Layer 5 of a small transformer language model trained on English Wikipedia (8 layers, counted from 0, width 128).
A neuron's activation on a vector x is SiLU(gate . x) times (in . x), where the dot is the dot product.
The model reads these tokens: " (" "co" "-" "com" "posed" " by" " S" "li" "m" " Ga" "ill" "ard" ")" " and" " Ro" "se" " of"

The vector x that enters this layer's MLP at each token. A number n stands for (n - 500) times 0.0062.
0 " (": 431 473 556 392 833 432 495 413 726 360 491 448 478 655 341 442 586 376 404 473 528 519 546 413 459 685 622 536 834 491 322 537 527 371 366 472 507 619 465 434 449 588 427 469 494 491 527 504 481 644 500 510 664 386 573 490 599 612 641 494 377 570 583 640 537 321 662 450 505 489 535 535 468 599 758 560 415 551 359 489 611 588 628 409 566 455 469 415 492 500 361 311 493 443 601 323 500 476 592 628 570 521 515 535 544 270 573 651 585 372 355 252 533 643 551 518 410 516 400 439 660 656 522 550 457 424 499 487
1 "co": 483 373 650 530 692 573 567 334 615 355 458 538 380 477 396 497 473 366 522 504 550 676 540 354 429 570 657 646 790 503 357 446 473 481 443 391 438 543 586 607 700 491 729 424 468 454 600 490 493 571 624 490 539 206 453 386 550 669 749 457 387 379 491 343 437 205 574 456 565 503 379 551 455 457 658 555 483 472 634 462 472 648 387 316 391 470 570 549 517 466 656 458 626 534 684 505 629 605 423 622 639 544 569 572 588 582 517 452 735 458 503 357 422 661 552 585 312 405 256 416 596 736 518 565 446 515 640 640
2 "-": 660 545 616 457 642 398 471 436 610 504 525 601 588 541 380 431 468 422 574 498 521 451 542 379 386 834 682 596 785 428 408 446 605 405 361 460 356 610 509 321 401 538 378 537 511 643 648 408 639 650 510 385 539 572 475 241 531 582 720 324 400 590 435 486 506 258 575 548 491 489 432 582 548 414 652 422 403 477 396 591 689 653 491 335 532 443 309 347 517 785 458 434 604 603 513 403 512 568 524 531 484 389 483 407 620 364 434 577 602 521 144 526 395 661 530 299 498 610 679 350 514 697 591 624 619 600 511 395
3 "com": 672 286 581 344 674 386 536 488 512 260 605 541 328 392 486 425 398 322 539 464 280 552 347 433 375 542 452 465 757 465 527 554 538 338 455 337 359 522 544 527 562 571 583 538 352 373 670 390 420 565 617 324 443 482 367 434 540 608 688 363 443 465 545 612 476 331 345 529 594 553 587 486 385 473 698 595 374 366 477 779 428 467 490 325 387 549 463 445 367 369 671 507 532 472 634 316 520 656 556 458 295 413 660 225 363 534 420 517 558 388 539 348 538 572 403 460 306 546 197 498 764 637 498 747 680 558 306 448
4 "posed": 670 663 655 379 590 535 422 437 680 470 507 593 402 476 253 403 593 575 532 289 441 529 550 446 629 490 336 542 791 579 587 743 553 429 382 405 324 418 524 497 641 577 509 366 546 388 532 365 471 367 541 501 563 438 318 368 586 464 570 395 410 650 274 596 529 450 613 427 504 409 388 535 487 342 514 545 451 285 482 519 597 543 537 815 395 420 434 364 474 723 395 463 582 370 439 392 271 575 605 513 365 456 570 452 612 545 355 481 539 637 301 329 480 630 489 420 464 584 517 508 446 646 412 548 347 595 633 544
5 " by": 424 563 596 482 656 421 468 388 655 434 611 532 390 424 472 486 551 472 503 501 405 273 431 415 298 629 506 454 856 466 453 719 517 391 667 541 511 593 446 595 429 588 487 566 506 486 375 460 654 450 652 436 375 439 405 452 505 555 586 343 463 620 629 568 598 386 594 467 695 439 460 509 386 531 522 396 349 459 282 584 593 360 571 525 464 438 502 422 516 610 459 479 562 562 663 228 498 554 707 488 435 434 534 545 575 523 407 519 554 541 556 408 607 644 553 464 334 571 498 639 618 551 510 656 362 587 616 576
6 " S": 425 451 628 477 487 584 550 625 576 341 559 597 600 504 528 547 412 319 533 638 431 424 571 553 512 380 568 463 838 396 454 487 553 485 422 437 548 565 639 716 452 462 582 358 550 428 550 367 447 494 457 610 602 551 438 538 743 450 692 399 577 551 601 430 334 444 481 497 354 593 562 494 564 502 453 530 538 376 374 369 437 510 542 476 623 459 494 468 542 591 524 532 609 687 530 408 439 575 635 395 574 496 404 476 504 597 586 517 474 261 546 464 492 297 454 447 473 586 388 651 370 387 436 580 599 641 526 638
7 "li": 597 431 648 373 516 343 866 721 639 541 445 615 321 552 551 601 534 488 597 514 568 703 306 674 503 426 560 571 689 615 507 454 517 626 673 370 455 599 372 487 530 368 574 466 621 501 758 582 476 523 556 486 427 432 494 558 389 555 774 331 380 453 587 540 476 442 288 688 478 539 744 591 468 652 562 433 518 560 582 244 502 600 491 618 346 533 436 439 427 451 644 462 535 447 581 784 586 477 379 409 373 521 538 322 441 531 244 532 668 395 393 706 743 472 497 624 549 715 404 470 426 434 787 461 577 619 505 543
8 "m": 484 662 584 385 582 450 487 270 501 444 231 511 887 372 616 481 484 521 426 370 642 537 636 711 614 583 387 225 731 523 590 475 452 462 443 472 490 546 501 457 485 383 359 477 303 570 596 423 504 363 657 560 486 373 547 452 528 771 337 374 528 648 523 448 234 733 403 588 378 261 608 473 460 623 603 577 504 595 500 339 657 366 376 617 405 503 480 424 324 447 546 388 767 563 496 597 462 277 735 460 401 719 435 277 330 564 360 381 422 495 657 391 516 424 544 437 515 358 526 345 450 589 442 518 414 687 398 584
9 " Ga": 699 546 662 296 419 480 591 388 468 458 578 677 452 501 492 537 525 374 527 637 546 449 595 703 308 670 668 739 795 704 470 502 377 516 562 489 683 480 374 508 570 346 343 464 458 505 543 364 482 169 606 583 416 431 369 395 503 455 475 505 563 353 695 478 466 614 530 496 604 245 612 501 567 427 515 470 492 482 640 282 471 556 529 425 346 415 596 513 441 606 480 401 500 816 612 498 451 533 435 467 249 415 313 470 478 632 266 555 384 534 616 399 528 451 533 449 498 536 730 586 347 515 531 508 438 573 475 621
10 "ill": 568 417 654 559 446 433 564 327 551 387 609 557 680 436 586 487 432 466 459 697 470 728 369 701 438 505 441 712 776 589 459 727 666 339 644 448 362 555 556 277 516 517 501 581 412 453 515 407 549 451 395 483 534 547 501 437 554 630 480 464 412 514 556 693 457 509 335 552 616 636 615 362 615 484 688 424 481 607 363 473 592 427 553 524 333 502 559 568 450 645 544 536 642 578 401 769 578 445 413 425 351 317 649 558 342 585 279 447 204 633 548 398 487 545 669 253 450 391 634 446 437 444 561 518 377 435 345 455
11 "ard": 524 522 609 452 473 436 624 332 590 353 439 532 549 403 621 515 602 571 477 608 408 617 590 414 352 620 397 485 796 451 485 719 464 486 441 535 508 437 544 321 578 301 568 551 456 293 561 419 329 355 349 429 515 521 515 268 597 390 372 665 555 412 335 515 454 574 183 468 701 532 451 526 482 440 639 576 325 429 553 425 639 345 379 400 367 558 520 550 333 752 549 451 625 751 378 412 553 401 507 609 415 483 457 595 406 474 383 347 483 448 553 140 334 495 513 367 450 453 421 567 317 597 477 573 430 457 363 525
12 ")": 541 475 492 389 563 546 558 358 793 491 452 618 562 398 542 536 337 400 408 592 535 347 599 406 329 576 465 408 768 430 547 746 431 383 600 559 451 605 601 647 344 488 317 575 459 414 534 422 579 281 460 472 648 531 572 405 525 466 315 719 658 275 529 676 615 441 495 501 815 607 398 558 549 594 673 627 488 373 469 314 446 320 639 522 453 411 485 523 537 599 607 490 360 554 517 429 394 546 601 371 496 462 568 558 514 501 335 564 477 705 627 245 570 446 578 398 412 575 369 591 520 656 556 537 525 508 312 611
13 " and": 412 475 585 372 576 475 442 418 749 443 495 527 604 518 534 561 513 541 492 689 421 36 504 311 556 519 472 479 815 378 506 580 512 442 494 613 477 407 458 425 407 613 523 382 567 493 541 440 483 527 553 540 632 597 520 505 441 472 524 655 503 599 564 532 704 246 469 585 473 441 514 686 532 360 439 430 613 574 557 471 367 414 478 439 383 473 641 558 549 568 497 463 522 517 520 493 530 490 359 451 537 482 475 381 587 545 492 464 563 557 675 466 460 511 555 655 462 521 336 559 410 357 669 494 397 390 409 641
14 " Ro": 584 419 684 389 486 493 421 510 611 347 537 440 440 393 672 409 477 495 619 664 515 559 387 647 550 453 628 613 802 663 353 450 475 555 528 532 396 446 442 298 640 596 477 585 548 486 505 361 497 572 565 503 722 449 484 437 670 527 551 515 448 185 538 436 394 363 389 648 520 408 498 402 555 334 369 510 526 486 416 379 437 518 395 407 486 395 525 584 421 474 520 656 586 339 640 400 487 642 354 488 727 410 259 316 513 511 684 472 651 562 721 451 524 521 443 591 535 602 347 521 387 265 624 456 620 582 438 476
15 "se": 843 551 571 619 540 498 663 600 687 394 628 694 501 519 549 461 547 622 600 583 502 536 630 398 414 524 417 461 743 585 557 673 625 693 609 702 408 342 592 511 472 321 486 365 617 753 485 458 515 400 413 527 575 611 620 358 524 680 623 475 453 589 407 583 641 431 278 418 457 418 596 528 425 594 382 542 512 395 137 459 530 679 227 622 382 539 493 504 499 614 377 571 763 590 503 573 366 506 542 599 694 635 586 482 363 578 453 403 479 599 738 356 404 375 268 549 495 472 645 492 280 405 618 575 642 583 451 656
16 " of": 601 500 577 419 498 397 616 377 707 376 611 528 444 360 399 597 435 483 538 429 458 22 518 339 717 481 418 242 785 415 541 437 530 392 643 442 337 314 508 292 391 401 401 562 543 603 584 402 655 410 499 411 516 392 566 451 418 420 571 410 434 587 557 519 603 509 275 524 516 498 523 476 433 378 550 445 490 444 225 459 468 372 542 560 430 409 557 612 447 505 472 482 509 603 586 473 564 440 635 491 557 429 377 476 401 602 445 499 297 444 651 391 500 510 484 559 561 417 454 537 624 523 583 381 737 643 555 462

Each question shows the input weights of one neuron of the MLP. A number n stands for (n - 500) times 0.0011.

n304 gate: 405 457 432 613 588 434 364 619 397 651 479 455 650 422 504 483 572 626 619 545 483 838 444 610 596 354 429 688 422 535 365 369 631 507 475 720 435 559 567 699 418 550 429 496 351 365 702 441 644 521 339 604 589 538 434 736 199 373 545 315 313 447 455 267 521 619 617 586 562 554 500 613 316 414 459 464 486 540 732 541 610 496 556 381 470 462 648 555 330 464 489 458 357 328 472 443 430 647 374 655 286 279 523 559 476 549 310 578 399 521 337 539 418 331 479 465 571 580 472 297 521 653 553 435 574 562 579 567
n304 in: 500 456 510 577 442 505 486 364 590 534 163 532 505 456 398 708 494 432 415 411 535 416 453 607 594 513 495 351 526 451 389 607 492 327 370 591 516 592 658 555 338 506 389 645 519 492 484 497 661 470 453 513 497 598 538 511 543 483 505 508 448 725 424 385 538 376 375 613 422 393 432 514 481 354 375 422 549 424 415 511 261 464 424 475 562 563 508 463 416 461 437 453 418 451 670 514 524 562 444 513 397 559 453 457 508 399 530 591 483 443 469 484 447 446 614 450 506 361 357 319 552 667 539 531 626 387 400 445
On which token does it fire most? 9 " Ga"

n137 gate: 445 386 426 580 352 300 500 576 418 737 654 516 596 603 545 379 425 408 359 434 423 351 526 397 500 584 435 579 437 526 415 589 383 583 592 458 626 456 623 494 441 643 393 441 519 361 266 535 400 282 396 571 425 503 593 581 390 345 436 500 606 520 427 389 594 567 468 444 462 549 586 500 379 427 280 568 490 658 455 509 594 394 516 573 422 545 477 513 802 458 384 558 547 561 386 353 573 539 419 509 269 552 552 703 800 519 522 391 625 573 546 353 328 434 427 571 428 548 500 332 344 588 307 460 410 550 418 442
n137 in: 468 378 531 406 430 549 491 576 412 480 497 420 561 456 694 648 455 581 754 612 625 405 450 529 515 446 379 524 548 532 520 475 592 309 518 544 337 359 618 439 366 375 589 604 316 560 700 512 509 436 497 524 456 497 503 656 484 403 567 549 541 604 433 393 580 483 470 560 618 453 593 450 564 650 364 367 433 554 424 465 500 485 486 512 456 404 518 480 474 385 638 509 551 456 313 718 445 503 548 391 533 616 561 396 687 619 696 571 316 503 291 368 544 512 573 553 429 485 471 465 535 541 350 521 761 486 669 432
On which three tokens does it fire most, strongest first? 0 " (", 1 "co", 2 "-"

n263 gate: 328 356 446 510 497 481 442 452 480 481 529 446 336 656 666 374 540 566 474 563 355 467 419 658 591 390 491 460 506 413 411 617 412 494 400 503 465 602 291 439 474 602 507 497 602 277 544 420 459 542 336 422 582 484 642 500 244 562 532 593 451 402 442 329 462 674 140 541 580 494 548 464 413 376 400 484 497 420 623 701 438 338 471 506 512 773 467 399 583 366 490 591 202 555 481 341 362 639 469 636 651 523 552 615 528 384 503 619 400 603 390 545 638 624 596 545 424 580 386 470 484 615 607 377 662 525 510 627
n263 in: 466 516 570 264 743 524 512 585 462 427 494 295 445 503 654 497 488 472 396 419 640 548 442 339 639 648 340 582 447 518 621 512 379 638 569 447 506 660 212 683 447 506 457 403 585 503 670 382 560 362 550 500 289 445 482 437 463 648 610 628 571 369 625 619 539 523 472 440 391 406 625 608 549 467 393 488 586 393 457 518 525 626 452 454 558 488 497 413 379 534 426 555 355 650 563 657 570 538 479 450 475 628 354 624 500 384 600 515 380 603 481 580 602 361 415 602 394 497 448 452 509 534 488 491 383 602 725 707
On which two tokens does it fire most, strongest first? 10 "ill", 2 "-"

n148 gate: 468 448 452 561 426 678 363 405 423 586 372 497 535 377 571 491 617 544 654 343 580 485 616 456 326 568 599 503 434 407 645 375 393 549 543 545 550 453 565 490 706 685 468 360 573 636 484 683 597 433 588 556 448 383 465 488 634 358 430 369 481 591 653 242 503 594 571 347 503 598 439 384 443 563 321 241 709 733 705 500 539 410 551 439 494 516 551 475 510 468 436 577 627 352 424 359 459 654 429 629 360 435 637 538 460 538 491 497 576 459 314 506 581 686 567 693 425 506 484 526 567 717 404 405 352 431 582 339
n148 in: 390 544 375 277 610 523 500 483 405 381 549 491 489 602 485 312 553 444 477 392 526 379 497 627 459 427 531 402 448 566 511 390 506 445 676 576 347 603 450 630 544 471 403 553 648 611 726 511 687 650 582 353 412 328 494 500 594 573 604 442 544 409 494 426 526 437 576 542 511 533 535 372 454 278 447 626 436 286 468 574 415 578 414 641 549 621 430 475 403 415 462 619 447 599 554 447 506 435 455 569 556 424 456 423 469 580 486 303 574 457 584 353 702 583 738 555 471 664 567 532 448 453 485 399 497 585 591 462
On which three tokens does it fire most, strongest first? 1 "co", 11 "ard", 10 "ill"

n9 gate: 651 471 327 414 457 539 475 369 487 730 393 458 401 716 414 538 504 619 432 560 493 510 374 594 597 414 548 438 252 432 504 490 663 445 437 442 339 380 385 635 609 910 417 511 616 475 409 514 206 489 602 470 702 535 763 636 510 471 489 358 374 522 386 431 374 810 348 514 518 589 539 539 330 472 369 695 539 540 521 387 384 604 613 464 520 479 540 437 475 674 691 672 576 421 581 445 433 489 345 531 442 507 582 514 510 447 535 576 511 351 230 479 648 736 596 392 336 645 550 477 589 457 342 537 389 472 574 273
n9 in: 696 372 595 473 563 485 578 578 588 330 497 612 455 554 533 590 491 386 500 388 362 536 539 579 361 767 436 568 528 434 586 686 570 471 614 521 571 580 455 539 503 619 433 420 491 453 418 207 453 599 610 530 521 426 440 485 606 539 572 572 419 585 425 488 476 500 491 262 550 638 470 536 437 589 395 524 283 488 416 479 573 575 494 578 528 488 373 494 676 573 310 416 570 410 527 460 348 285 366 650 482 616 540 473 442 518 544 430 543 348 733 404 512 494 318 443 518 405 521 334 693 445 539 549 443 571 420 673
On which token does it fire most? 4 "posed"

n127 gate: 447 581 503 508 466 647 519 390 470 671 542 414 538 676 615 485 527 423 542 314 716 595 416 519 488 614 280 574 216 367 286 500 531 383 708 289 325 462 312 667 504 573 431 574 485 522 496 474 615 652 465 504 535 620 394 578 366 515 716 485 435 562 511 357 657 615 469 556 391 475 610 542 598 549 460 508 462 672 416 706 481 709 688 458 726 496 531 244 515 384 603 301 412 496 654 259 481 539 518 529 323 473 678 620 599 745 695 748 496 474 413 793 196 725 504 450 396 602 301 479 575 473 496 465 660 455 339 699
n127 in: 519 379 556 579 513 475 409 334 687 536 484 351 387 567 443 647 622 363 393 392 459 696 301 482 392 375 479 212 454 531 385 560 478 427 435 481 531 475 541 437 616 490 372 301 519 609 488 621 664 588 519 439 672 718 487 540 688 440 538 444 585 455 531 449 556 443 382 309 522 557 563 468 603 398 281 602 396 691 585 630 462 465 684 647 625 657 446 383 419 443 611 652 454 408 512 452 688 523 326 576 353 436 404 403 521 600 571 567 526 469 340 591 577 435 372 614 452 547 405 355 488 506 465 610 443 469 559 535
On which three tokens does it fire most, strongest first? 3 "com", 9 " Ga", 8 "m"

n199 gate: 439 513 343 719 427 582 503 519 430 655 487 441 528 599 535 374 377 556 449 565 427 524 548 624 436 436 420 663 538 449 644 491 721 451 653 634 503 494 366 655 594 677 712 513 441 591 423 444 578 532 474 722 564 365 481 488 482 657 481 632 452 339 601 364 432 683 779 519 491 545 465 468 450 481 546 442 545 614 503 409 661 668 534 342 757 415 465 441 374 503 334 529 672 513 506 575 560 727 442 622 548 639 609 550 439 513 584 500 634 481 477 427 410 357 450 404 555 519 586 488 437 612 395 624 630 699 366 372
n199 in: 392 436 498 539 484 341 484 508 474 583 500 567 534 429 479 508 428 381 445 546 521 527 532 541 397 378 535 416 523 581 572 475 439 508 522 471 400 777 622 526 487 511 606 385 435 435 441 559 549 558 404 546 386 419 633 431 429 452 482 492 458 452 406 503 523 386 402 446 580 533 503 576 432 660 426 468 695 540 437 508 492 613 407 445 330 474 416 336 477 590 643 371 421 466 363 481 477 409 480 573 367 463 402 508 503 703 487 365 468 383 457 448 269 278 495 508 567 453 482 555 344 513 505 673 634 428 508 540
On which token does it fire most, and how strongly? 6 " S", at about 0.26

n87 gate: 619 628 468 644 377 468 439 747 532 683 709 433 532 377 475 598 500 460 554 574 306 543 522 345 460 392 695 371 414 568 411 239 416 369 437 456 602 482 478 396 449 620 653 672 493 755 458 450 451 626 317 487 602 436 561 412 564 496 507 575 475 683 690 573 511 425 500 426 607 631 374 529 525 496 284 402 796 360 385 511 467 331 571 439 520 504 370 602 546 380 264 352 542 583 535 452 393 379 316 621 726 559 703 411 636 325 550 483 448 439 504 702 434 578 378 648 643 718 381 265 493 609 666 592 529 327 662 544
n87 in: 712 687 513 379 415 521 650 509 455 529 633 613 359 710 597 509 571 472 542 488 416 500 476 532 476 491 363 537 443 627 571 503 509 578 494 674 494 631 290 401 552 310 555 389 583 494 476 601 476 521 491 581 527 506 473 350 497 488 599 701 342 528 446 497 497 523 592 441 187 503 340 567 524 473 541 595 409 404 542 559 491 657 488 386 676 374 615 311 518 494 400 327 529 370 500 590 644 423 331 601 384 515 385 411 433 515 669 456 481 305 331 509 457 464 527 488 506 503 582 489 291 417 600 457 379 464 636 607
On which token does it fire most, and how strongly? 12 ")", at about 0.74

n101 gate: 542 848 608 593 516 487 542 618 500 605 526 446 608 510 368 631 389 547 462 557 506 559 626 437 468 537 450 609 439 497 367 540 354 398 460 558 484 319 500 542 235 412 500 729 468 462 466 500 610 545 477 307 672 497 558 519 584 516 436 433 339 735 449 435 664 697 468 418 465 426 542 555 672 576 419 503 423 533 641 715 487 375 408 321 500 315 474 506 494 711 432 510 453 313 563 434 465 480 463 657 445 578 381 376 630 697 626 603 503 427 307 628 451 718 392 455 542 580 619 482 624 565 494 441 378 478 440 335
n101 in: 542 573 671 521 606 401 650 371 433 555 573 586 536 390 391 691 580 338 545 408 500 584 615 703 509 480 517 609 497 539 446 687 640 416 519 366 538 464 399 341 555 521 583 352 610 366 314 482 467 533 411 494 457 330 449 585 520 537 458 470 582 638 467 349 305 531 515 651 422 676 376 458 491 592 500 549 382 457 554 351 626 512 590 572 531 659 612 459 581 448 421 646 500 558 357 423 440 290 593 572 405 451 512 524 555 416 604 629 450 464 519 548 442 610 371 652 488 473 676 525 497 613 476 258 364 470 568 704
On which token does it fire most? 4 "posed"

n242 gate: 483 469 473 615 169 527 373 383 479 581 517 619 540 612 422 654 661 516 520 477 326 575 476 559 809 542 558 476 405 534 357 705 228 416 538 327 530 523 452 557 503 544 510 318 473 590 444 536 457 490 562 686 398 570 772 618 350 510 711 470 422 811 256 469 652 576 694 418 547 516 591 422 293 493 585 439 372 531 645 520 374 480 403 466 380 497 530 474 473 401 415 527 477 382 367 503 517 548 549 506 548 514 404 483 617 447 460 644 601 560 375 551 524 381 540 717 610 473 351 587 273 606 405 645 432 447 563 385
n242 in: 500 540 580 528 497 576 365 531 365 394 441 603 522 306 480 516 644 477 489 672 641 592 497 519 645 462 647 430 646 486 611 376 429 467 346 651 450 497 503 551 676 523 546 506 598 617 649 386 458 746 316 638 623 349 576 591 532 637 601 497 557 359 514 370 483 457 583 580 419 457 534 361 301 595 500 529 412 555 525 517 555 523 478 593 417 553 457 514 472 477 466 474 511 800 592 566 461 335 399 500 635 592 546 489 361 447 453 437 453 402 503 627 503 564 506 511 583 520 562 630 576 532 565 462 355 506 511 520
On which token does it fire most, and how strongly? 12 ")", at about 0.36

n133 gate: 485 595 460 571 753 347 515 478 390 824 695 548 478 447 379 471 389 580 538 346 474 455 274 478 492 344 493 400 358 537 530 357 602 543 303 720 562 682 534 500 588 443 538 466 522 851 493 563 456 564 508 323 329 403 309 694 350 640 526 332 549 271 459 416 327 532 416 584 318 403 624 575 522 371 395 466 368 473 410 526 428 575 541 366 620 549 677 383 440 454 625 462 598 259 629 485 291 458 304 532 409 489 615 181 558 221 559 351 423 534 453 500 568 522 705 662 420 355 394 345 366 470 647 627 398 386 658 519
n133 in: 559 525 484 366 606 367 584 584 428 390 459 454 559 403 509 503 427 572 481 479 785 451 391 491 469 497 482 554 364 509 494 464 714 557 404 585 259 540 403 630 710 497 481 291 577 448 521 531 412 379 357 678 431 389 466 585 541 632 484 481 616 361 559 322 683 673 598 467 451 446 578 456 417 509 626 579 313 353 512 521 487 609 534 286 497 460 563 317 451 396 788 647 355 687 577 443 543 516 494 578 393 589 331 494 554 515 623 551 587 515 561 509 642 650 580 487 354 531 375 440 475 475 384 538 594 641 555 575
On which three tokens does it fire most, strongest first? 7 "li", 3 "com", 10 "ill"

n50 gate: 399 526 581 434 418 747 324 459 422 551 569 469 466 529 456 610 638 538 535 531 522 555 491 583 497 165 500 526 408 503 432 512 653 533 464 487 620 500 411 475 417 334 452 478 283 534 531 692 389 560 394 398 545 216 472 534 447 449 591 393 307 522 725 709 528 497 309 549 432 386 591 475 497 587 594 356 620 439 437 426 529 541 391 525 497 437 348 555 481 513 519 541 323 620 367 471 506 445 610 557 510 522 632 456 570 475 646 622 461 228 471 695 353 515 628 547 401 466 348 445 578 481 358 574 601 478 614 290
n50 in: 598 457 384 559 587 481 428 578 641 449 536 434 539 542 582 440 574 513 436 503 480 500 433 470 644 524 341 578 459 534 431 551 381 505 494 387 612 511 308 578 449 420 486 335 376 423 475 483 478 606 679 402 523 381 428 367 435 551 581 706 551 310 611 646 412 444 421 396 459 390 324 402 580 464 560 537 419 638 550 464 352 391 373 545 526 419 345 434 519 421 492 340 400 407 434 451 625 500 413 457 409 497 399 312 554 608 489 484 494 450 465 444 659 660 500 497 603 411 570 485 728 279 483 488 478 599 560 582
On which token does it fire most? 15 "se"

n175 gate: 378 591 484 389 396 276 603 582 551 507 446 461 379 781 532 490 394 665 654 602 400 460 755 451 561 542 545 375 313 715 444 377 616 620 404 768 461 468 326 603 412 376 540 558 451 479 510 401 507 514 398 474 420 514 628 392 410 413 703 493 450 489 813 380 447 581 427 489 419 582 650 403 429 253 445 242 554 507 446 504 366 593 624 436 581 685 295 455 628 420 460 417 521 697 334 588 550 507 445 675 471 817 770 730 621 539 549 403 544 432 559 514 478 620 493 594 402 649 367 437 635 645 629 533 500 409 546 449
n175 in: 401 617 490 419 468 658 393 422 531 472 494 418 598 392 497 567 359 540 523 562 569 631 581 381 640 282 447 607 649 399 514 544 669 450 443 555 492 626 591 566 674 620 353 665 375 469 545 534 528 552 553 471 409 503 428 410 457 564 535 483 686 386 362 777 554 593 368 404 491 442 584 599 583 557 427 597 477 565 338 543 503 431 466 494 429 463 538 684 411 520 340 355 494 503 543 663 437 606 380 489 606 474 431 386 676 362 409 534 473 557 362 659 330 454 489 352 424 514 381 492 583 447 517 506 396 545 574 596
On which token does it fire most? 9 " Ga"

n112 gate: 547 545 467 465 541 544 604 466 400 600 639 395 513 487 614 414 548 523 412 472 519 529 389 684 843 570 591 584 530 629 407 536 401 678 614 586 580 556 414 302 355 503 471 587 593 606 365 488 336 544 503 610 510 294 475 589 544 513 716 462 443 436 453 365 457 613 608 392 391 650 349 402 463 550 467 427 570 506 443 667 388 535 441 676 358 628 529 515 634 449 510 601 408 355 311 767 600 474 579 723 375 551 638 544 454 600 525 454 519 509 578 257 580 410 575 516 471 337 528 341 453 541 636 477 538 611 423 494
n112 in: 318 611 515 506 577 429 522 467 507 492 558 457 609 497 550 543 508 398 462 535 519 464 829 513 397 402 561 421 474 549 408 594 650 558 664 453 667 511 605 459 436 461 564 455 557 484 575 457 643 591 567 378 511 427 497 570 653 522 399 437 398 425 659 351 543 635 508 460 592 455 508 428 683 430 495 494 475 554 522 554 427 420 584 486 552 653 420 307 388 659 605 779 433 459 478 475 481 399 614 558 375 559 471 647 476 475 606 567 486 473 608 500 494 470 525 677 514 415 547 376 582 606 345 376 494 513 578 558
On which two tokens does it fire most, strongest first? 8 "m", 3 "com"

n173 gate: 344 401 417 466 277 573 648 420 345 678 487 563 530 578 446 683 617 587 591 645 638 534 436 562 483 516 646 465 500 436 643 317 235 626 451 534 573 540 289 577 452 756 708 716 603 391 608 560 322 500 582 497 527 453 557 566 412 473 557 614 439 538 460 473 520 703 500 395 530 519 534 385 363 692 334 667 409 452 433 334 681 385 700 537 617 547 483 553 460 384 259 388 467 628 477 576 490 531 399 561 544 486 648 620 728 420 417 471 635 527 402 480 394 752 540 503 442 490 412 404 627 456 588 593 527 652 500 347
n173 in: 545 579 389 637 469 376 428 569 591 516 427 610 553 567 298 546 563 598 531 530 425 451 705 511 511 414 664 420 577 614 420 511 692 476 543 666 495 500 477 380 551 548 514 503 461 547 350 473 437 414 321 531 506 417 517 389 484 410 619 450 550 472 428 511 492 442 636 656 459 599 414 534 381 338 360 333 604 403 629 547 384 584 425 547 555 511 565 748 497 559 514 424 632 536 571 511 353 432 465 620 588 520 601 533 522 580 552 570 506 364 442 352 475 387 467 660 483 389 500 369 362 599 438 549 503 574 514 292
On which token does it fire most? 3 "com"

n45 gate: 468 730 437 411 529 504 461 525 465 701 418 580 606 471 375 414 623 733 585 490 553 404 593 403 668 421 356 453 402 468 297 331 220 500 537 539 371 714 464 592 475 381 403 399 591 640 645 615 803 589 543 330 554 729 291 714 308 615 532 496 411 688 553 725 493 534 478 497 475 592 362 447 546 490 589 453 361 493 447 493 504 461 634 394 453 373 621 427 518 511 496 807 576 336 591 631 549 627 370 510 417 749 358 426 373 511 640 462 705 451 386 603 676 458 539 468 569 599 529 298 496 572 443 639 493 357 591 486
n45 in: 439 651 548 564 506 548 452 682 368 733 430 611 436 515 326 444 618 556 515 694 527 382 448 536 638 391 500 472 367 603 542 436 355 310 575 565 500 488 549 430 562 373 441 584 536 494 408 527 545 649 562 452 392 461 245 500 404 479 749 561 405 423 297 562 515 391 525 438 566 422 497 268 530 395 444 518 436 531 543 626 605 384 350 358 623 570 414 414 609 478 466 436 636 598 674 428 455 509 429 503 432 475 602 452 382 500 479 621 550 461 569 448 435 473 455 301 497 627 561 679 551 451 610 478 421 482 763 377
On which token does it fire most? 12 ")"

n270 gate: 475 469 439 628 542 404 654 662 556 670 572 329 646 539 528 551 650 533 434 500 552 513 572 389 422 546 324 361 562 619 405 466 534 404 477 676 600 492 503 199 503 399 320 573 489 574 594 514 530 680 520 457 433 473 591 619 418 307 486 428 419 517 550 407 429 424 632 373 426 624 439 542 393 484 567 500 486 557 397 538 345 636 527 508 550 555 358 481 541 584 586 483 500 539 489 395 401 427 578 540 618 641 429 536 521 374 396 470 520 478 451 350 579 462 417 564 441 385 731 459 525 444 492 591 544 584 429 497
n270 in: 532 387 535 352 447 319 484 703 458 485 458 534 384 447 620 487 438 571 534 495 587 571 596 634 505 441 411 446 482 458 550 518 390 652 356 444 531 701 529 553 546 508 318 481 560 432 459 492 311 373 643 578 358 581 252 459 402 492 474 611 463 519 624 621 347 557 422 479 471 485 503 577 513 518 641 390 471 438 410 404 446 561 495 508 575 439 441 547 521 521 519 410 421 558 607 505 545 503 477 500 487 651 508 497 612 505 599 533 762 587 377 471 583 391 534 617 382 335 582 595 497 511 561 470 513 596 536 513
On which token does it fire most? 10 "ill"

n237 gate: 635 485 571 365 332 450 402 488 415 629 413 673 652 416 494 468 384 442 365 441 592 508 482 544 391 451 445 454 438 446 527 363 618 468 503 575 509 488 385 539 540 764 603 631 624 503 468 582 661 467 500 492 331 592 446 602 430 515 440 440 362 640 583 433 573 540 624 471 571 669 416 500 482 650 338 479 470 463 671 432 527 700 494 452 520 571 455 377 340 461 425 521 483 542 509 439 571 414 457 308 451 488 429 541 688 420 588 445 691 298 636 392 645 535 497 482 260 562 596 456 663 494 455 512 500 394 415 768
n237 in: 442 355 556 423 523 509 503 417 485 632 560 492 360 604 529 330 395 429 663 525 503 503 457 497 526 270 500 559 402 677 540 478 743 599 541 483 469 511 413 580 482 529 729 736 616 472 545 410 598 423 515 344 451 514 648 453 537 494 628 611 503 421 546 637 548 462 581 475 472 547 580 526 418 559 439 503 388 532 534 692 497 566 568 483 576 460 428 508 415 488 537 477 450 793 449 242 548 477 616 643 439 509 467 650 550 432 641 461 426 534 610 451 468 709 486 595 433 543 345 563 381 552 350 600 526 590 433 506
On which token does it fire most, and how strongly? 5 " by", at about 0.47